Layer 5 of a small transformer language model trained on English Wikipedia (13 layers, counted from 0, width 96).
In attention head 2, each number of a token's query is one row of weights dot the token's vector x plus its bias. The head spreads its attention over the tokens so far by the softmax of query dot key.

Query weights of the head. A number n stands for (n - 500) times 0.001.
q0 (bias 0.483): 630 658 280 632 450 472 595 349 602 290 364 558 723 641 434 676 520 479 639 501 592 454 548 433 248 411 375 576 411 786 362 482 736 342 379 690 660 421 459 672 419 506 277 552 734 743 566 659 562 365 411 398 418 350 391 446 522 210 287 709 386 465 386 580 664 609 625 491 592 343 392 564 620 267 463 615 285 488 539 312 554 657 754 566 383 596 402 360 488 411 648 414 355 472 536 338
q1 (bias 0.369): 486 549 550 339 387 540 857 312 718 430 371 540 465 847 394 704 564 582 525 214 577 564 829 521 241 19 555 613 410 675 298 708 431 607 474 537 589 466 680 894 120 399 715 269 710 591 978 195 578 476 360 685 702 251 595 434 619 125 534 574 276 452 433 284 492 495 533 781 584 410 376 867 631 302 767 468 144 402 285 449 707 664 878 371 224 226 648 466 349 616 87 617 420 702 600 440
q2 (bias -0.531): 309 372 614 453 547 585 431 673 355 767 670 420 244 361 552 345 574 630 429 457 398 610 514 554 680 616 574 379 718 311 645 506 200 581 699 365 405 506 666 359 588 494 738 460 313 305 371 297 384 659 557 640 587 656 634 511 416 721 636 409 583 474 640 452 326 443 409 580 466 718 581 451 414 716 556 397 615 560 519 718 438 351 236 519 531 291 599 600 553 620 308 598 628 568 475 708
q3 (bias -0.363): 338 627 503 558 678 529 286 689 319 620 676 407 491 312 577 342 540 444 489 649 363 640 350 351 591 706 489 467 669 452 542 344 514 415 565 545 494 501 502 332 881 510 576 587 422 409 119 617 405 608 498 376 447 657 456 438 340 817 456 463 697 393 540 719 628 510 567 257 458 520 593 325 235 689 407 587 830 569 671 522 317 264 226 555 565 679 379 440 496 324 772 436 603 278 388 587
q4 (bias 0.415): 608 517 419 605 528 399 541 341 496 301 334 552 697 635 402 579 420 470 691 652 676 363 606 523 436 504 385 748 454 608 513 505 798 274 345 680 566 497 448 514 405 416 314 509 757 579 535 669 724 421 398 314 457 457 326 574 593 416 262 598 416 474 307 636 605 661 596 385 439 386 465 488 388 319 448 549 474 442 513 398 527 668 598 520 506 742 321 405 513 295 736 355 402 436 560 235
q5 (bias 0.450): 721 505 402 559 368 414 700 447 654 320 308 551 621 556 481 704 499 440 440 470 575 320 589 522 325 275 466 396 223 562 353 566 581 590 282 497 584 455 396 617 291 596 266 642 597 729 756 589 564 402 564 639 420 190 560 538 591 113 521 743 365 519 384 404 580 427 568 643 585 387 415 573 768 332 509 478 271 478 431 234 638 603 803 456 362 561 505 557 478 478 365 454 416 552 558 426
q6 (bias 0.682): 568 541 421 438 568 390 543 307 544 124 362 520 756 694 373 751 386 689 571 577 710 245 660 591 490 463 346 760 471 616 500 471 793 342 339 815 626 397 319 568 265 358 462 533 943 653 584 534 765 403 330 305 603 476 266 674 544 366 359 611 307 482 171 682 684 683 447 483 187 337 449 638 436 360 393 623 456 374 484 368 466 786 700 613 472 709 399 355 480 278 751 322 423 471 638 210
q7 (bias -0.185): 547 346 520 530 501 576 308 584 410 560 493 464 306 310 505 428 406 628 433 617 491 378 514 535 675 660 475 439 631 438 618 504 236 549 554 436 406 593 595 332 481 600 498 520 380 411 358 438 506 561 473 518 561 492 504 631 481 660 536 564 517 750 596 513 390 449 323 493 399 747 396 435 548 656 475 413 671 565 568 487 542 506 295 474 529 326 625 490 637 738 357 503 441 685 608 577
q8 (bias 0.188): 525 594 490 421 507 396 563 446 530 384 400 519 622 607 459 515 519 493 602 483 511 551 502 465 446 444 447 698 406 597 502 525 654 408 436 598 588 500 438 548 475 409 488 448 579 567 552 590 606 451 519 395 487 512 391 399 455 485 305 416 459 392 468 475 609 517 575 426 485 425 517 557 377 483 426 605 459 364 411 477 430 576 581 463 489 714 468 496 359 353 739 487 547 345 523 409
q9 (bias 0.645): 518 544 467 399 589 419 534 352 551 180 363 500 694 731 299 699 468 671 587 520 733 298 688 619 453 420 432 710 437 606 538 531 680 391 295 764 626 356 387 579 302 374 555 474 853 641 672 490 695 385 324 353 541 531 321 641 574 291 349 552 344 503 189 549 677 621 346 511 228 446 509 642 530 375 481 578 397 420 486 395 457 707 660 537 402 663 398 451 428 219 635 354 446 425 715 344
q10 (bias -0.096): 515 672 551 513 588 476 624 554 710 398 336 588 493 594 523 483 603 589 435 307 478 816 544 298 112 197 559 605 486 708 418 562 671 557 484 513 679 519 568 642 628 457 694 212 439 435 680 423 524 584 404 418 540 513 565 278 465 473 244 559 536 321 602 365 551 441 711 348 757 286 525 702 333 566 460 555 598 305 498 388 626 403 645 429 391 555 597 220 274 606 553 643 544 408 507 495
q11 (bias 0.423): 626 483 436 535 599 458 540 433 465 338 488 621 662 691 402 592 513 500 596 632 619 418 622 526 464 467 376 706 362 596 582 436 813 318 343 639 664 431 382 504 330 424 313 413 783 604 468 612 682 353 318 427 554 392 370 571 635 360 270 694 312 487 272 700 495 621 538 418 322 384 537 554 491 465 479 481 482 476 486 409 516 545 527 479 414 625 363 439 452 228 725 461 377 499 652 419
q12 (bias -0.088): 362 513 573 405 434 448 592 381 550 598 468 486 489 520 507 561 564 562 396 394 334 501 494 515 551 575 491 547 571 455 501 538 262 676 600 505 485 418 452 580 437 471 636 450 488 490 588 377 447 587 594 516 530 541 586 549 521 487 756 410 443 589 531 215 481 453 480 576 490 503 439 527 449 571 629 574 470 474 378 569 539 549 521 564 657 348 504 582 424 676 234 555 378 478 414 678
q13 (bias -0.687): 438 461 698 560 650 654 434 678 390 689 506 506 98 273 695 277 516 504 449 556 303 568 445 463 554 400 695 201 639 331 458 534 346 389 719 253 186 549 673 461 775 501 519 356 74 276 418 359 467 671 615 525 529 571 536 375 370 627 319 416 707 547 738 477 532 323 411 467 684 660 761 501 500 469 488 423 744 449 649 503 617 380 377 619 645 342 649 446 506 788 438 653 652 559 342 594
q14 (bias 0.013): 608 491 438 497 536 663 418 551 376 419 508 469 477 531 442 438 568 475 596 650 616 452 506 556 480 493 462 474 508 543 550 434 727 323 354 588 511 590 550 431 472 552 454 522 590 480 509 479 541 344 388 466 549 391 431 607 467 597 192 653 529 522 529 685 436 521 383 442 493 511 505 540 666 538 471 514 570 487 573 428 404 411 521 441 407 584 543 508 459 427 657 513 573 575 553 327
q15 (bias 0.633): 598 517 251 437 334 190 493 350 520 292 574 605 862 682 325 681 425 467 539 441 794 330 558 688 496 575 439 723 394 686 491 565 682 600 367 788 728 479 314 517 272 530 405 635 810 653 516 605 513 488 422 428 356 563 414 738 596 411 643 549 412 459 232 486 553 736 517 584 429 478 322 450 523 563 470 591 281 545 413 580 343 617 652 436 383 622 319 590 538 238 670 345 441 439 707 383
q16 (bias 0.044): 449 486 593 565 534 713 571 329 448 602 520 531 544 451 506 551 624 364 480 576 345 558 464 532 597 767 433 512 511 502 461 440 378 366 539 432 377 449 504 471 484 459 351 459 404 612 509 522 507 606 455 470 529 298 527 510 541 505 647 431 425 499 528 437 287 493 502 523 549 461 516 471 435 425 483 394 511 482 415 517 649 440 599 553 604 519 338 609 507 622 537 543 492 384 220 578
q17 (bias -0.756): 442 458 694 614 700 632 408 688 415 742 423 376 114 322 669 318 379 616 453 512 250 621 478 394 477 397 738 269 588 309 495 595 314 373 602 258 271 642 684 445 681 568 480 354 180 281 391 361 392 696 665 468 627 639 530 435 367 479 402 512 663 474 796 525 511 395 567 382 541 629 716 510 587 403 506 451 690 515 684 454 557 454 304 517 641 360 696 420 417 783 440 675 592 528 464 584
q18 (bias -0.196): 487 453 444 462 567 578 501 386 409 428 466 520 397 663 427 426 407 575 592 501 734 410 627 617 670 447 501 548 585 376 532 623 573 341 551 573 434 401 633 472 512 480 607 443 506 442 487 361 577 500 507 430 583 748 268 450 484 588 363 500 590 448 421 633 645 446 495 480 267 672 623 502 571 561 419 544 511 416 718 521 378 720 408 593 545 453 583 521 481 296 508 338 458 602 759 238
q19 (bias 0.692): 606 451 195 492 265 285 499 328 436 288 514 622 825 623 299 645 462 443 527 519 822 346 628 544 506 556 291 690 492 634 466 486 661 655 450 716 725 441 300 535 313 578 455 636 736 570 410 646 592 461 506 440 296 516 473 632 646 396 529 602 312 590 281 531 503 689 534 654 413 471 238 514 434 598 602 603 436 505 384 690 450 469 561 347 334 488 429 506 510 375 444 309 322 546 690 312
q20 (bias 1.057): 474 592 424 256 365 477 541 234 475 319 482 475 775 770 472 793 512 451 507 455 731 529 532 529 414 482 310 939 522 655 458 516 479 562 426 777 775 440 329 502 306 451 689 392 805 500 627 641 622 292 347 436 605 512 460 548 505 461 608 549 263 572 333 333 556 557 504 680 336 319 377 695 381 512 597 682 434 471 333 539 368 584 585 352 296 528 590 553 370 358 415 359 305 529 592 389
q21 (bias 0.489): 389 538 673 331 551 566 560 542 294 530 513 399 437 459 590 528 506 527 513 560 410 501 220 464 529 675 391 592 505 405 550 399 372 430 627 471 413 503 445 557 495 361 621 479 449 500 520 463 529 554 430 570 571 446 395 585 410 636 702 322 506 563 582 397 438 530 344 416 566 388 598 414 378 553 581 588 644 494 491 446 515 466 474 484 558 451 591 501 523 671 484 580 550 459 327 680
q22 (bias -0.322): 750 619 187 542 183 580 447 358 597 507 423 487 532 490 458 505 637 358 376 491 748 512 721 548 376 307 587 473 317 709 346 538 731 684 408 535 524 456 651 502 426 634 448 486 462 546 540 531 463 506 579 419 312 268 797 528 574 248 453 725 416 677 516 489 569 467 610 809 560 631 425 516 727 240 424 447 512 563 339 352 706 440 756 322 318 338 401 542 548 531 427 494 308 666 589 428
q23 (bias 0.857): 499 560 400 428 353 458 547 432 484 523 704 437 648 614 528 618 583 302 446 438 642 608 561 542 411 525 527 512 422 577 326 362 509 534 407 641 623 452 361 588 411 575 541 596 781 624 502 659 467 329 364 568 381 395 678 486 532 231 693 445 528 459 320 554 338 546 519 634 540 276 375 652 590 414 625 473 416 621 295 739 476 441 668 339 269 437 457 517 559 418 337 379 431 479 502 445
q24 (bias 0.838): 499 484 536 570 466 517 448 578 396 574 639 533 511 458 492 494 305 365 438 504 592 505 439 414 432 552 608 514 397 360 384 474 430 400 668 420 428 612 282 547 372 447 384 647 362 482 494 633 584 474 518 448 342 409 455 601 484 458 673 425 575 528 563 591 362 574 563 555 633 398 569 475 575 392 612 469 601 672 514 544 489 531 388 261 458 581 588 314 557 524 457 573 574 519 522 492
q25 (bias 0.606): 483 393 631 531 467 428 427 500 408 491 518 456 502 479 607 562 439 451 491 445 389 507 464 376 442 493 417 565 472 495 359 518 426 497 661 556 539 471 459 579 392 516 478 504 585 487 460 578 589 420 431 476 518 373 491 526 465 397 609 440 485 738 536 582 365 437 602 464 507 401 438 526 470 582 694 461 656 520 468 553 548 468 419 318 480 467 569 391 615 690 350 645 496 509 514 513
q26 (bias -0.157): 527 451 576 331 502 368 400 635 446 409 465 632 473 335 516 546 396 575 440 541 468 378 513 569 763 553 486 756 490 501 691 619 425 526 664 498 518 575 359 471 342 453 497 438 384 295 450 418 492 411 587 481 540 644 159 553 460 936 426 450 467 603 497 494 707 371 345 444 397 616 491 442 389 717 512 582 585 470 618 474 348 640 241 574 501 639 617 556 428 397 506 591 436 640 656 462
q27 (bias -0.143): 768 460 392 556 462 401 354 753 528 366 575 688 530 221 476 571 361 599 450 608 492 333 306 433 547 515 495 590 353 530 687 519 580 636 439 438 498 675 422 282 264 564 278 637 393 423 462 571 537 525 511 565 249 234 366 674 624 794 428 568 489 743 479 643 549 483 302 363 601 671 320 308 572 675 459 459 598 591 656 391 470 412 343 389 616 536 506 433 519 378 632 637 544 726 645 387
q28 (bias 0.661): 381 483 658 481 596 634 566 377 290 583 447 387 493 636 601 504 516 430 481 422 478 616 492 488 501 401 434 497 541 404 348 498 299 399 740 453 460 450 493 595 481 389 626 433 498 460 497 384 586 484 506 385 620 680 379 494 330 361 602 449 524 503 509 420 431 474 636 627 429 380 580 578 473 433 736 557 516 441 396 675 581 548 455 413 555 432 578 432 522 708 299 566 480 405 426 617
q29 (bias 0.264): 422 467 593 546 429 435 497 462 359 573 433 495 493 510 532 484 442 374 579 442 377 361 439 484 528 533 429 475 438 519 463 549 280 517 784 486 578 363 602 555 406 617 536 553 579 501 458 466 445 409 567 422 552 412 530 476 437 395 680 573 438 718 546 427 390 380 689 469 415 500 466 421 560 550 729 514 518 482 438 599 566 549 317 520 606 409 503 471 650 715 337 666 375 456 469 530
q30 (bias 0.676): 419 552 599 505 542 390 409 684 439 532 545 437 492 345 489 488 343 456 388 447 524 463 280 439 388 571 558 487 353 288 443 383 481 567 533 449 368 635 287 457 518 400 462 724 285 475 435 653 538 580 464 554 220 446 477 583 411 573 700 306 663 369 594 542 478 650 512 516 671 379 481 373 505 434 540 488 549 604 584 602 538 597 494 354 606 605 635 331 558 479 622 561 688 606 501 482
q31 (bias 0.316): 363 502 625 555 688 599 534 637 491 494 558 337 400 600 470 385 465 563 681 528 558 612 430 489 293 589 550 312 497 385 550 429 570 404 367 532 566 551 475 590 631 465 583 432 627 477 479 525 550 408 373 514 628 506 619 536 519 528 548 446 531 412 580 572 206 611 545 356 475 480 577 568 322 491 507 487 566 430 519 538 500 542 516 510 419 496 542 445 498 540 576 480 656 426 398 531

Each question shows a short text with each token's key, already scaled and adjusted for position as the last token sees it. A number n stands for (n - 500) times 0.0019.

Then comes the last token's vector x. A number n stands for (n - 500) times 0.0038.

0 " the": 483 483 478 532 605 509 606 427 525 649 411 664 469 327 605 688 423 256 611 791 837 267 794 822 781 336 342 536 629 321 605 344
1 " Pic": 331 440 501 668 657 434 508 358 663 580 617 594 303 360 652 668 283 296 612 720 717 247 775 735 754 289 375 584 550 248 663 414
2 "te": 477 410 450 572 574 529 550 451 564 600 557 595 413 376 581 628 376 311 582 726 756 309 751 772 766 367 357 595 593 336 643 400
3 "t": 662 411 335 537 624 594 555 361 641 622 607 606 369 341 586 644 313 302 630 721 721 194 810 724 742 301 371 612 533 283 632 370
4 " &": 607 582 367 478 566 596 572 443 561 638 647 600 422 357 600 628 285 312 610 727 760 258 874 765 761 307 362 524 599 258 604 386
5 " C": 557 789 264 309 637 701 663 302 693 704 576 653 299 305 602 698 193 282 665 734 736 59 859 686 722 193 413 680 460 229 608 292
x: 432 388 330 657 522 511 513 425 373 740 456 323 582 503 613 584 422 268 571 589 381 533 527 430 570 599 538 467 525 558 453 147 539 545 494 646 574 646 570 399 501 498 380 518 506 588 318 537 540 558 406 476 499 512 387 448 522 491 565 379 509 515 629 653 550 529 484 533 662 508 446 398 462 540 368 544 519 487 427 525 464 414 405 386 536 541 640 446 466 382 478 410 555 484 481 492
Which two tokens does the last token look at most, in order? 0 " the", 2 "te"

0 " 15": 355 622 596 675 656 318 588 328 697 633 524 693 192 375 749 681 262 284 758 746 749 119 844 695 729 216 419 667 484 213 563 323
1 " February": 327 498 528 683 675 373 593 335 694 624 532 705 206 334 704 708 324 262 695 770 757 189 766 730 808 281 449 698 541 256 666 340
2 " 1997": 409 323 420 726 772 366 634 319 735 640 579 710 235 338 691 681 294 297 710 732 744 155 761 664 725 222 519 701 483 195 570 324
3 ".": 546 619 471 371 550 598 617 485 560 649 471 625 394 322 710 698 384 267 593 744 779 332 778 770 766 321 412 649 548 251 664 389
4 " A": 705 617 234 469 634 664 620 316 599 658 553 638 388 299 569 690 205 281 592 747 773 124 889 769 762 258 321 597 527 297 618 368
5 " similar": 495 553 435 429 586 587 590 484 538 602 536 624 463 363 536 657 419 282 604 739 780 250 734 779 782 312 410 587 567 276 640 355
x: 517 371 712 513 544 447 536 478 449 679 604 553 457 472 574 281 471 489 537 641 583 571 476 475 577 314 396 587 396 527 550 691 598 637 504 576 535 446 560 517 523 466 519 502 461 557 503 443 480 478 572 512 569 440 505 453 501 479 445 519 623 523 462 489 385 426 580 510 620 524 358 558 391 552 497 509 283 560 454 556 518 483 414 351 473 510 677 432 443 397 450 308 456 710 473 283
Which token does the last token look at most, and with what share of its attention? 4 " A", with about 30%

0 " have": 466 575 538 534 557 481 599 463 536 628 541 644 446 365 567 654 386 256 570 757 839 308 737 816 768 312 355 524 578 269 624 437
1 " lost": 455 474 427 527 601 516 552 443 568 606 533 621 446 356 556 660 393 271 602 762 784 278 758 800 801 320 366 576 581 260 664 380
2 " £": 534 377 415 584 645 531 579 396 619 633 483 644 358 341 598 684 361 265 649 761 765 264 698 743 806 308 465 603 572 301 677 357
3 "2": 691 341 297 593 716 521 607 338 664 662 616 666 325 369 665 631 303 321 730 701 747 108 840 680 672 208 395 569 534 242 457 289
4 " million": 671 518 290 514 724 552 618 368 668 641 514 645 295 348 693 652 380 296 666 734 748 224 812 691 771 249 490 679 520 243 573 299
5 " through": 488 509 535 462 451 568 582 553 453 622 491 623 505 350 514 662 416 295 555 742 797 333 730 821 855 377 361 566 647 292 679 418
x: 535 426 519 442 531 476 492 481 475 589 604 464 777 593 440 721 506 687 509 493 598 507 583 482 521 619 498 552 557 486 531 569 539 538 478 455 550 340 418 412 448 543 599 497 470 320 515 316 534 433 641 473 457 444 489 427 385 392 466 566 385 546 238 525 411 559 588 499 378 583 476 447 580 482 511 636 445 620 441 480 437 425 411 603 565 346 418 596 576 548 383 427 420 498 488 521
To which token does the last token give the most attention? 5 " through"

0 " Academy": 407 639 633 648 637 362 518 349 680 578 555 660 296 347 640 663 348 275 602 756 761 256 823 735 803 298 424 681 509 239 631 342
1 " |": 514 433 395 516 598 581 632 516 529 680 561 602 492 337 605 668 304 272 658 747 824 330 693 758 727 280 425 548 571 246 592 402
2 " South": 446 322 420 665 677 463 557 343 678 609 571 647 273 349 664 672 338 276 611 737 739 249 756 757 813 299 389 637 554 253 678 356
3 " Ber": 628 417 354 580 623 546 530 343 619 586 601 618 309 330 638 666 292 303 606 716 724 283 761 769 821 335 348 576 596 278 694 409
4 "wick": 567 486 414 511 640 533 589 428 602 626 486 671 271 354 701 653 398 289 582 731 748 275 800 749 789 322 416 656 554 276 642 349
5 " |": 423 530 575 412 432 615 595 636 444 698 516 618 505 345 597 672 314 265 679 745 822 285 694 743 709 262 435 556 555 258 566 380
x: 489 434 565 363 510 445 493 466 503 39 409 490 593 553 413 682 442 611 552 492 376 446 501 471 595 583 429 563 482 468 553 567 476 464 517 588 477 482 447 529 478 426 533 548 470 498 626 565 635 510 556 450 483 523 398 543 548 510 511 444 452 519 383 351 515 503 428 506 575 467 499 479 455 468 467 600 505 383 494 520 484 672 506 530 524 707 458 504 422 500 512 582 475 519 498 398
To which token does the last token give the most attention? 1 " |"

0 "\n": 482 447 447 521 572 516 582 475 503 638 495 616 438 405 618 606 411 301 628 736 808 372 666 793 809 392 347 536 666 308 638 419
1 "|": 506 461 453 509 595 509 591 472 504 651 499 663 464 358 575 662 407 265 586 764 830 280 730 787 790 369 391 577 610 316 607 404
2 " Puerto": 416 330 411 694 698 448 584 325 669 627 519 671 255 327 675 694 319 274 658 756 734 225 779 744 794 295 431 693 513 251 660 332
3 " Rico": 546 332 350 631 718 471 631 369 663 644 492 690 260 325 708 678 359 268 666 758 758 229 806 722 753 269 475 709 485 205 595 303
4 " US": 663 582 254 496 696 589 642 395 635 683 503 657 257 306 712 692 284 272 636 737 767 224 844 714 742 246 430 694 495 260 604 328
5 "V": 555 742 272 361 679 625 647 310 685 652 636 638 286 329 684 669 222 306 646 705 724 120 824 717 688 210 361 590 471 237 533 366
x: 267 588 421 427 545 593 508 361 559 636 533 557 522 532 751 403 477 445 490 441 486 485 521 361 509 576 540 446 509 545 386 382 509 511 438 505 551 515 360 589 475 482 412 489 375 637 387 440 527 496 508 478 585 496 457 427 567 530 574 323 621 490 669 687 412 513 473 555 593 377 441 545 470 474 450 621 486 478 423 477 342 419 486 462 479 536 619 515 699 473 546 644 507 636 506 340
To which token does the last token give the most attention? 0 "\n"

0 " 1983": 427 662 625 634 626 265 555 324 717 586 550 695 201 356 693 680 355 273 713 767 752 184 777 710 771 255 456 692 490 181 625 345
1 "-": 478 410 469 552 583 500 544 437 566 598 563 593 414 362 616 654 390 322 551 713 736 358 756 783 816 385 373 531 666 318 708 396
2 "1986": 407 340 411 713 767 364 608 288 725 634 575 695 222 337 710 684 338 290 703 757 750 152 763 696 727 231 457 660 478 173 561 334
3 ":": 532 574 479 397 495 618 578 538 489 637 491 593 524 330 560 681 405 283 581 754 795 359 758 790 799 352 418 590 630 301 673 357
4 " Mo": 655 575 319 465 598 640 590 338 598 619 545 620 370 301 596 705 276 278 589 749 724 205 847 761 768 303 345 632 551 311 648 350
5 "ust": 508 544 473 454 541 575 592 425 563 614 454 619 362 333 644 681 435 275 526 743 749 314 772 805 789 324 370 636 574 297 683 359
x: 438 426 430 603 456 449 505 529 561 498 417 546 508 400 471 573 492 471 435 548 446 594 500 557 540 429 646 461 574 452 454 441 652 546 498 430 526 184 362 638 510 537 465 571 302 429 376 223 614 480 375 671 480 526 449 533 521 482 548 446 525 491 475 514 582 521 554 511 575 412 480 508 482 555 552 432 473 516 570 457 584 409 493 486 525 340 537 562 573 683 506 598 537 504 479 495
Which token does the last token look at most, and with what share of its attention? 3 ":", with about 40%

0 " Allen": 392 613 625 647 615 370 520 356 667 591 583 657 265 359 682 662 319 275 645 738 766 239 845 746 783 252 444 643 513 220 608 322
1 " Fra": 352 443 513 697 647 471 482 334 668 549 622 617 366 340 571 652 339 302 584 713 713 275 775 767 793 332 384 604 564 292 677 368
2 "zi": 526 434 443 586 583 529 543 407 621 589 607 633 346 334 625 657 366 279 551 732 740 298 761 785 751 319 376 610 535 267 666 399
3 "er": 526 438 441 526 581 541 574 450 566 635 515 648 362 360 625 647 398 280 576 739 788 241 830 755 765 286 400 621 545 250 597 328
4 "\n": 471 518 511 478 511 547 563 531 453 610 430 600 449 396 603 623 447 297 580 726 802 425 636 800 843 419 371 553 679 331 695 420
5 "-": 439 532 527 429 479 604 593 551 433 644 476 650 515 338 543 687 379 265 563 762 842 307 784 803 813 380 375 581 636 300 658 405
x: 498 466 457 425 547 572 467 513 450 291 534 380 568 546 367 455 481 754 482 503 471 583 546 513 406 380 356 504 554 581 440 701 525 565 506 621 439 442 416 477 542 577 346 396 546 468 509 434 559 427 532 469 589 460 443 552 621 590 469 667 273 482 253 680 451 573 456 521 471 610 527 542 496 549 505 560 590 395 441 501 481 437 550 416 469 327 556 455 450 635 442 567 418 452 521 536
To which token does the last token give the most attention? 5 "-"

0 " for": 509 482 462 532 586 505 612 441 550 646 447 637 418 346 624 677 417 280 615 777 798 332 736 794 826 370 379 579 624 288 687 398
1 " Ad": 342 420 490 671 661 481 479 338 665 590 584 593 351 315 625 681 274 286 601 721 717 218 766 739 756 281 391 620 529 253 654 380
2 "van": 428 398 438 635 645 502 566 364 644 612 520 642 348 322 644 698 351 253 601 760 760 289 699 759 771 289 427 665 536 224 661 359
3 "ce": 530 440 427 526 559 564 566 412 579 615 533 634 386 330 596 670 400 268 507 741 771 286 811 805 791 335 323 588 595 293 657 390
4 "ment": 551 490 457 493 528 559 563 473 530 609 536 634 367 348 645 643 357 277 541 733 775 288 831 794 763 314 328 589 565 270 615 376
5 " of": 483 522 507 476 448 565 578 536 457 622 469 616 479 360 574 657 392 310 560 739 780 370 748 814 854 414 330 555 681 350 690 425
x: 572 529 494 544 560 471 522 409 450 613 516 426 755 470 509 619 559 642 489 493 487 385 520 567 642 546 506 569 574 448 539 493 417 520 508 470 518 327 525 459 413 543 528 435 711 502 375 411 561 453 605 437 449 460 409 480 496 374 519 534 395 453 213 603 456 552 434 584 351 414 557 547 545 450 587 426 469 585 488 407 491 467 434 533 532 431 436 546 544 491 412 563 650 551 504 521
Which two tokens does the last token look at most, in order? 0 " for", 5 " of"

0 " Ann": 426 573 604 600 588 407 468 376 643 555 574 598 386 373 611 650 419 290 564 729 745 370 706 763 826 358 427 615 610 272 665 360
1 " Set": 401 462 477 595 610 507 531 407 596 591 539 627 384 346 606 681 358 271 564 740 756 286 779 783 787 297 382 627 545 238 677 363
2 "on": 491 464 451 537 585 529 571 416 572 617 489 649 340 328 652 690 397 250 546 753 787 224 882 785 738 273 354 637 509 260 596 316
3 " Catholic": 572 442 372 532 674 537 596 405 636 657 515 659 298 333 724 689 346 269 635 768 772 226 879 724 731 243 397 640 507 212 591 321
4 " School": 677 495 343 509 639 569 590 404 605 636 538 662 350 352 607 649 369 291 585 744 762 201 874 726 795 300 397 657 550 275 591 306
5 " |": 427 529 567 420 427 611 574 624 422 673 520 616 526 350 578 665 316 279 651 744 828 350 685 765 742 317 426 536 619 279 602 400
x: 511 472 572 335 498 437 498 491 456 151 326 514 532 516 342 647 403 634 533 471 442 496 525 471 561 550 416 630 539 489 574 496 429 424 523 541 448 535 411 556 473 416 479 482 556 446 642 471 620 509 557 446 567 651 464 644 476 495 526 514 387 484 367 431 461 505 424 508 530 467 512 452 474 509 534 623 587 362 459 526 462 636 457 489 519 621 503 431 412 654 513 607 452 544 492 450
Which token does the last token look at most, and with what share of its attention? 5 " |", with about 30%

0 "19": 404 603 573 636 625 312 515 320 696 569 586 610 191 352 784 672 291 287 673 747 717 235 781 712 687 216 358 629 463 192 605 414
1 "52": 349 439 500 692 687 387 548 306 697 609 604 635 313 367 675 644 323 320 675 712 743 178 793 688 689 205 411 608 477 185 519 346
2 ":": 589 529 431 396 520 623 591 537 490 647 462 592 516 339 581 680 402 289 599 756 791 370 759 779 807 366 424 603 647 320 680 341
3 " Leon": 589 392 346 602 658 508 564 365 632 599 543 648 298 349 662 670 323 295 630 725 732 283 763 760 798 320 404 636 554 264 648 373
4 " J": 761 627 192 479 627 638 579 267 681 632 674 639 364 312 543 662 219 296 567 700 741 126 879 746 763 246 357 594 520 260 609 338
5 ".": 391 534 531 422 493 595 599 501 507 654 499 624 430 355 680 658 367 299 569 715 786 309 797 772 757 319 382 582 565 280 599 383
x: 449 625 478 332 523 472 507 460 624 191 528 496 594 603 627 734 588 556 466 346 429 576 492 484 462 265 457 575 442 482 318 540 548 609 499 540 537 416 388 542 522 483 501 479 626 524 507 506 552 475 436 577 636 430 532 491 506 379 536 474 439 502 287 519 549 402 487 502 562 380 548 650 527 536 594 426 457 549 585 465 478 486 653 491 534 509 488 580 327 494 469 625 551 465 483 499
Which token does the last token look at most, and with what share of its attention? 4 " J", with about 90%

0 ".": 395 401 448 607 630 513 546 393 600 639 575 609 398 338 687 663 300 297 596 735 785 322 783 772 752 325 372 576 576 267 646 422
1 " Har": 451 434 461 570 595 550 477 388 595 549 552 571 416 341 603 660 368 288 517 716 741 373 798 806 820 356 299 550 601 293 690 421
2 "rel": 479 375 419 627 656 478 553 322 679 603 491 644 288 342 672 685 363 283 603 756 732 281 771 755 775 314 388 669 566 290 690 338
3 "\n": 504 537 498 477 527 536 576 521 451 620 450 613 442 402 614 617 445 300 578 724 811 411 645 801 826 415 357 536 679 333 666 426
4 "-": 519 568 457 430 541 604 610 506 474 655 502 654 472 337 570 694 361 264 562 762 834 288 793 790 799 367 374 595 617 292 656 404
5 " 1963": 597 614 337 386 771 649 720 388 666 705 495 708 198 311 739 708 350 269 702 781 752 197 741 708 754 261 431 675 496 190 635 366
x: 484 399 373 569 453 461 554 564 642 328 525 566 600 586 694 431 457 417 471 505 522 445 504 449 455 476 397 527 463 671 498 691 376 410 571 545 480 344 447 510 560 561 460 464 429 532 382 525 488 495 464 529 385 358 510 441 347 551 473 479 859 512 489 337 497 458 570 512 537 448 447 391 443 540 534 605 574 565 524 566 458 288 537 540 498 521 520 241 645 437 610 710 349 525 434 595
To which token does the last token give the most attention? 1 " Har"

0 "pro": 394 532 553 622 606 438 480 367 645 547 596 557 379 354 615 664 343 309 567 731 729 263 766 737 756 327 357 649 554 263 663 364
1 "f": 354 387 496 686 639 481 461 299 682 553 635 582 345 371 602 641 327 299 588 716 726 172 774 735 767 289 340 639 528 257 634 348
2 "ile": 463 394 446 646 630 460 575 383 619 605 544 652 343 357 637 646 383 293 590 728 761 218 842 756 756 294 404 649 534 271 578 331
3 " major": 561 373 385 568 682 503 617 422 601 624 471 641 301 346 670 672 345 273 688 778 749 214 804 743 768 283 396 636 535 250 622 327
4 " city": 633 472 365 520 657 545 604 447 576 624 519 666 355 347 631 654 368 282 603 752 773 246 791 729 767 297 436 663 528 257 576 316
5 " cor": 515 651 412 385 553 622 591 346 610 611 582 605 413 326 573 674 307 291 589 746 749 256 786 757 766 328 337 569 578 257 666 370
x: 552 687 411 371 509 570 494 492 625 556 658 347 529 468 402 432 548 482 471 522 590 638 453 535 514 520 556 486 385 326 480 452 346 372 478 427 587 644 537 525 552 405 235 552 565 411 262 437 539 410 394 598 453 482 402 648 645 429 525 553 725 567 511 443 560 526 577 507 559 517 411 589 481 631 571 416 411 455 424 509 369 389 520 479 471 525 580 315 529 482 518 452 551 616 509 601
To which token does the last token give the most attention? 5 " cor"